Layer 3 of a small transformer language model trained on English Wikipedia (15 layers, counted from 0, width 128).
A neuron's activation on a vector x is GELU(weights . x + bias), where the dot is the dot product.

Input weights of the MLP neurons that the questions are about. A number n stands for n times 0.0044.
n16 (bias -0.055): -43 9 -29 -40 -6 19 -16 -38 -25 0 27 15 11 45 6 -17 -47 18 -46 -23 6 1 -11 -47 -9 -28 -15 20 -8 24 28 -70 57 2 30 12 -39 20 -32 1 10 -55 22 -5 -47 50 46 32 -23 0 -6 -47 -7 9 23 -34 -29 16 -47 30 -26 -12 8 -32 -25 -14 -21 0 23 3 53 -19 16 -8 90 20 59 -4 -5 23 -12 8 20 7 26 -29 19 -5 66 -9 -4 -20 17 -30 -23 -49 21 -31 40 15 10 37 -31 13 -19 75 7 -58 -32 8 32 39 63 -24 9 3 -29 68 10 6 29 -23 -21 22 -8 19 24 -38
n22 (bias -0.081): -2 -18 69 1 3 -6 10 3 26 -2 43 -25 -28 -51 -9 10 18 11 -19 13 -40 -11 35 19 47 -46 -1 33 -38 18 -39 46 -37 -24 -2 7 78 -55 16 -22 -41 16 12 -58 11 27 -58 51 -25 20 -1 87 -8 -8 1 19 -1 43 29 33 65 -10 0 32 40 14 16 -53 -48 -3 -6 -35 73 -58 -17 0 -17 -70 2 -36 16 21 17 -9 -20 -84 9 -33 14 -11 -45 -12 -20 59 26 36 32 -18 4 -7 -10 43 26 -16 51 -55 -19 20 -29 15 18 1 -26 -20 -11 -21 57 52 51 16 17 17 -37 -19 -22 -49 -59 -1
n190 (bias -0.037): 22 -29 -47 -2 -4 21 -51 10 35 -17 1 25 47 -47 9 64 -12 -35 78 14 -24 16 2 -52 40 -28 10 -13 -37 20 27 -20 14 27 -6 14 -32 -42 26 34 -26 42 7 -19 22 15 -30 -79 17 -7 28 -15 -27 -8 -64 6 61 -11 -28 -1 -13 -15 -26 34 6 62 -38 5 -32 -13 2 -2 35 35 14 -13 56 -15 2 2 -17 -77 28 -4 -8 2 -25 15 12 9 24 -23 -10 27 -16 -17 -11 -29 22 39 13 -27 -14 19 1 19 -3 78 -12 -13 7 -29 -24 -16 -57 -11 -42 -10 -2 -39 42 -11 40 4 27 15 45 -26
n201 (bias -0.156): 33 -7 28 33 -19 -21 6 -25 8 -4 39 -21 -69 59 -25 -32 -31 42 41 30 5 -79 -14 20 80 17 5 -15 -62 33 -21 13 2 -39 7 1 18 23 20 -14 -22 -2 57 -59 -28 -22 -33 0 -16 -38 50 -43 -32 -29 4 -61 19 2 -27 44 36 19 -4 46 38 -43 6 25 39 33 -8 -22 19 -18 2 22 -31 -7 -24 -36 -33 31 75 -5 -4 -4 -34 -34 35 10 -40 -23 14 15 -37 15 54 -29 7 48 71 -22 -34 -21 11 -6 19 54 -27 8 11 54 -27 -1 25 -10 16 -40 19 -26 8 -18 -33 2 17 -29 -68 5
n214 (bias -0.135): 25 5 0 -7 39 5 67 -19 3 6 -58 66 -2 25 -32 -14 6 -26 37 5 -25 14 -23 -35 6 9 -6 -39 -16 12 17 -14 19 -10 -3 19 -6 -11 23 13 41 24 -34 19 -28 -32 21 -27 42 44 19 -5 14 15 13 8 -17 42 -3 -11 -19 -22 34 9 9 -27 15 -15 -65 2 1 58 52 24 30 -26 -7 9 -50 -35 -12 -2 -49 -1 -17 13 6 -27 10 2 3 32 -22 13 26 11 18 -1 24 -14 -10 -10 -4 -29 29 8 -12 20 19 -61 14 -13 -17 -8 11 38 31 -2 -43 -44 21 23 -32 -36 24 -60 20 -27
n246 (bias -0.198): -69 7 9 -30 49 5 6 -33 18 -32 13 15 -31 30 -43 -6 10 33 -6 20 33 -27 34 12 -31 49 -50 -10 -58 9 5 -24 -24 -60 -36 -13 62 3 35 43 35 -23 19 -16 -1 3 -16 -19 56 53 43 18 -9 -23 -14 -39 -41 -2 -22 0 63 -3 -7 64 -3 24 -21 -6 34 62 -34 -5 -43 9 -3 -30 23 -15 -40 -9 13 -24 28 -33 -13 14 -39 52 46 0 -4 31 -19 26 7 38 -20 -19 5 0 27 32 -48 34 -35 -23 4 -10 -29 -22 21 8 1 -25 -10 -18 20 -44 21 21 -29 20 -57 6 59 22 -35 38
n283 (bias -0.118): 54 1 -24 -20 57 -19 -62 7 -7 1 -7 10 28 3 -23 -51 38 23 -12 10 33 -54 16 -22 56 45 50 -36 -63 35 -1 -24 -8 21 36 40 -24 14 -23 -11 -4 -10 -5 -17 -9 -6 12 -12 27 85 -13 26 21 2 69 -8 -39 -2 -10 8 25 32 5 -3 17 -1 22 35 62 75 -12 -64 37 -12 -78 -43 -55 -31 -5 -25 -18 -51 -70 -16 -36 12 -30 29 -58 9 42 -3 -2 6 59 46 -50 7 -62 -25 -30 -40 -9 73 44 -22 -42 -43 -38 -1 -3 0 -3 6 -18 39 22 42 5 -14 -19 0 3 6 -37 42 -14 3
n294 (bias -0.033): 13 47 1 70 -44 -44 -12 25 -59 -29 -24 23 20 -36 -42 1 28 37 34 39 40 -35 -12 25 8 -18 -90 -56 -2 -16 -4 13 3 22 -13 -24 29 -8 18 -7 7 -5 -80 82 -28 40 -7 -30 49 -1 -34 -6 -57 8 -26 33 30 -23 -17 -30 43 -5 31 -5 18 45 36 -11 78 -17 2 -22 8 -7 22 -42 -34 -61 27 -8 -15 -20 -20 17 14 -17 33 -49 -45 -15 49 0 71 -35 19 27 -7 -16 -52 5 20 34 2 19 -5 -16 -6 1 -25 40 39 -1 19 24 8 54 -40 40 9 -21 -69 8 -55 -1 48 -54 46 5
n302 (bias -0.053): -20 20 -45 15 57 -26 -18 -5 -22 19 7 31 3 11 57 6 28 -7 60 20 30 2 50 -13 -22 -32 0 5 -33 -6 -32 -9 -55 -40 -29 -68 13 38 9 34 -35 0 2 35 4 -52 34 4 -3 33 23 -60 -11 11 -8 -18 -43 -47 10 92 -18 2 -58 -7 7 1 -18 4 -50 -17 -38 -14 9 36 -7 29 -24 -40 4 18 10 -6 13 4 -3 -11 -15 28 13 -48 -8 31 -36 40 16 20 -14 39 -60 6 -11 -72 -4 -11 -12 21 28 -12 -19 -17 39 -16 70 -1 -5 5 53 -5 14 11 37 21 -66 0 61 -7 32 -34
n460 (bias -0.136): 0 6 2 -11 9 -67 10 5 30 -10 21 50 -9 -29 -50 -40 2 27 -25 -44 57 -36 -8 3 -6 19 -39 -14 54 -39 -14 -22 35 -39 1 53 37 0 25 33 19 33 -23 13 -34 2 0 14 -5 -53 -19 -21 -29 36 -66 -33 70 -22 -4 50 9 52 -27 61 -4 -27 -14 -3 38 0 25 1 -42 -30 -56 22 -9 -52 -30 84 -54 8 32 19 42 19 -3 -10 -5 88 -11 8 53 -8 22 -30 -60 2 3 -12 36 31 10 21 -19 7 9 -13 -6 -4 73 -23 -62 20 -15 -22 -17 26 34 -25 -31 20 -14 -28 -31 -49 32 34
n507 (bias -0.136): 37 25 -94 17 8 12 -6 -2 -77 -26 0 -91 14 -17 35 27 6 12 21 -25 -5 -15 -52 -83 -5 -4 27 -5 48 0 -16 54 34 20 25 28 -86 -18 -19 -34 37 -21 13 -4 7 29 -42 9 -34 -21 32 -32 -9 77 29 -23 -10 36 8 -5 -37 49 -24 39 -9 -14 36 -3 17 50 -62 65 -28 33 -7 -9 -2 37 -8 -27 -37 -45 -24 54 -11 -11 -11 56 -22 28 -4 37 -15 19 61 -8 -12 55 -17 5 -34 -34 -17 27 -53 -15 28 0 9 32 52 -34 -10 -28 27 -4 -23 -14 -34 -49 26 -44 26 31 -8 5 1 -13

Each question shows a token from some text and the vector x that enters the MLP there. A number n stands for n times 0.053.

"al": 8 -6 0 6 -22 -13 -18 21 28 56 22 -37 40 6 -29 11 -22 -4 3 -8 -13 35 -22 -17 -6 11 -10 -10 4 28 7 28 54 1 -3 21 -5 30 15 -17 -62 -14 -9 0 37 4 4 7 -18 20 -8 2 18 14 -17 12 28 -12 12 -16 7 2 20 -16 -15 2 -22 -5 -3 -28 -4 -4 -12 22 -35 0 -13 -8 -7 -10 -5 25 29 -15 -12 -56 1 -31 18 -7 -14 -38 -21 -39 5 32 -29 40 5 -5 13 -33 -15 14 10 -6 28 12 52 12 -58 28 27 2 29 -10 -7 -29 14 27 -11 -28 -42 15 40 -5 -2 37
Which neuron lights up most? n201

"ale": 23 13 -19 -16 9 -11 -13 19 29 59 25 -41 32 18 -29 22 -4 -2 3 -8 -21 13 -34 -24 -23 22 -9 0 20 8 -31 25 60 -25 19 10 -7 24 8 0 -67 -7 5 -3 62 17 7 7 10 22 -10 16 19 14 -2 13 27 -24 2 -4 3 -14 10 -20 -25 -21 -14 -9 9 -1 -18 9 -15 14 -29 19 -19 -7 -10 -6 -6 15 3 -33 -6 -43 0 -8 1 -11 5 -21 -25 -49 9 32 -14 49 14 -8 -10 -14 -10 18 -7 -30 31 11 38 21 -65 31 -1 -11 31 1 -7 -24 16 18 -4 -29 -56 12 32 3 8 43
Which neuron fires most, and how strongly? n507, at about 1.3

" |\n": 4 1 -1 -17 -22 -4 2 13 34 51 -13 -24 57 32 -32 15 -17 2 29 -12 -7 30 -21 -19 -7 0 -4 -7 5 37 -16 34 32 -6 -20 -26 8 15 8 -24 -59 -7 -1 3 26 33 -4 18 -1 -1 -4 1 19 16 10 23 28 6 -18 0 15 -4 50 -21 -9 -14 -17 25 -25 -17 -15 13 -23 -4 -20 1 19 17 -14 2 17 4 20 -31 -10 -24 -31 -20 0 -6 3 -22 -29 -31 -8 12 -47 18 -10 0 -24 -7 -7 -12 25 -8 18 2 10 22 -47 15 9 -23 41 -19 -24 -16 26 -13 5 -21 -36 16 29 0 30 36
Which neuron lights up most? n190

"ased": -24 -15 2 -5 -4 11 -19 -20 17 59 21 -24 41 17 -36 37 -24 -20 20 12 -13 11 -23 -18 -4 22 2 -5 15 16 -19 24 38 -11 35 12 11 25 6 8 -16 7 11 -4 43 8 14 -15 10 9 -26 -4 13 14 -24 44 22 15 -23 -12 -11 -19 47 -8 -19 -27 -29 -4 7 -26 -25 0 -12 -6 -39 8 13 -26 11 -9 13 16 2 -34 -18 -46 -5 -36 -7 2 -11 -15 -28 -34 -12 -5 -43 37 -2 14 -10 20 12 -1 20 -6 26 -4 10 30 -30 -5 1 -6 42 2 1 -17 18 15 -2 -12 -29 6 46 -9 6 54
Which neuron lights up most? n22

"ran": -10 -13 -9 -10 6 -16 -20 8 17 36 0 -17 25 12 -23 30 -30 -6 17 8 -9 16 -36 -19 -23 14 -4 -10 40 29 -13 56 71 -31 4 20 6 25 9 -6 -28 -13 -4 -16 36 -9 -5 18 -6 26 -4 -16 25 11 -35 22 40 25 -6 -3 -2 -20 56 -32 -34 -26 -26 -9 22 -7 -8 12 -4 13 -14 16 16 -13 0 -10 6 8 5 -37 -19 -51 -21 -25 -29 -21 -9 -18 -25 -57 -3 25 -44 20 10 -12 -4 -18 9 13 2 -5 36 17 6 7 -15 31 6 -22 20 9 14 -8 25 9 -12 -13 -36 13 36 15 28 34
Which neuron lights up most? n507

"it": 3 2 19 -8 -9 -22 -18 -4 26 48 6 -14 41 23 -33 34 -31 -5 12 7 9 6 -56 -8 0 19 -24 4 15 30 -4 18 48 -32 16 13 -8 37 -19 -16 -19 5 -10 -7 20 -11 8 17 -9 40 -11 -12 27 18 -32 19 24 6 -17 -13 -10 -5 57 -9 -7 -20 -15 4 -8 -16 6 14 6 -2 -46 -2 15 2 8 -4 7 20 4 -61 -24 -36 -3 -1 -18 -12 -11 -35 -6 -35 -10 5 -47 10 7 -4 -19 -16 -22 19 17 -14 20 -7 38 1 -51 15 25 10 29 16 18 -14 17 20 2 -25 -46 2 16 -1 25 50
Which neuron lights up most? n283

"ul": 0 -3 -6 19 5 -17 -29 8 12 58 28 -38 16 13 -17 27 -32 -4 -8 -14 -6 27 -36 -2 -8 20 -7 -20 14 25 -8 37 54 -5 9 15 -2 -1 6 -7 -43 -62 -3 6 58 0 14 12 -2 56 -17 12 22 19 -12 21 42 -3 -5 -18 0 -28 36 -24 -36 -23 -15 -1 -4 -10 16 15 -9 9 -33 10 24 -11 -2 -6 3 5 13 -53 -9 -27 -23 0 -1 -2 8 -25 -15 -39 25 35 -55 40 -1 -12 9 -6 -12 19 14 -15 19 -3 39 18 -74 16 22 5 15 -25 9 -13 27 -2 4 -15 -31 0 17 -13 3 33
Which neuron lights up most? n283

"is": 20 -2 2 -12 -21 -12 -12 -33 26 36 -3 -16 28 12 -34 31 -28 -11 6 -5 0 14 -31 -5 -6 16 -13 6 44 18 -5 38 40 -31 -3 9 8 39 8 -6 -53 -4 -19 -25 26 -22 27 -5 1 6 -17 -15 26 33 -7 20 40 12 4 -3 7 -20 71 -17 -29 -22 -24 -6 -6 -11 -3 2 14 -1 -30 2 -7 12 -4 -2 -2 31 18 -49 -23 -46 -16 -11 -32 0 1 -30 -12 -34 0 14 -43 31 -12 -4 -12 -2 -8 2 -5 10 39 14 32 6 -27 20 19 11 3 18 9 -16 13 7 -28 -10 -38 -4 43 -4 29 51
The three highest activations, in order: n294, n460, n214

" act": -2 2 -16 -36 -11 -7 15 -4 40 44 0 -25 46 -3 -37 23 -14 1 18 16 0 27 -37 -34 -8 7 5 8 24 34 -19 18 22 -9 10 17 -11 29 -12 -24 -41 16 -12 17 26 0 8 -10 -5 61 -11 0 21 3 5 31 32 22 -7 -9 11 0 40 -8 -6 2 -24 12 4 -3 10 1 -18 23 -40 -11 31 -11 11 -27 -7 22 7 -27 -15 -42 -34 -14 -17 9 -3 -32 -19 -32 -10 21 -40 8 -22 3 -9 -15 -16 13 10 4 9 -15 14 -11 -44 24 18 -9 43 3 -5 -31 4 23 0 -13 -34 -1 4 1 10 42
Which neuron fires most, and how strongly? n283, at about 1.9

" Ch": 13 -10 10 -1 2 -16 -5 -12 38 35 4 -25 46 3 -37 21 -9 18 15 11 -20 46 -36 -26 -5 10 -2 -10 6 29 -15 35 17 -12 -1 -20 -1 42 6 -38 -17 1 3 0 44 10 -19 9 3 18 -2 -8 20 3 -29 41 38 -19 -9 -7 25 -6 39 -24 -9 -12 -32 16 12 -2 12 -3 -23 14 -35 6 26 11 2 -6 7 18 6 -48 -21 -24 -15 -10 -13 9 18 -34 -34 -40 -20 19 -37 22 -12 4 1 -33 1 -14 -2 -24 30 0 23 -8 -22 5 18 -18 44 -1 14 -25 -3 25 7 -24 -32 7 14 -4 9 37
Which neuron lights up most? n190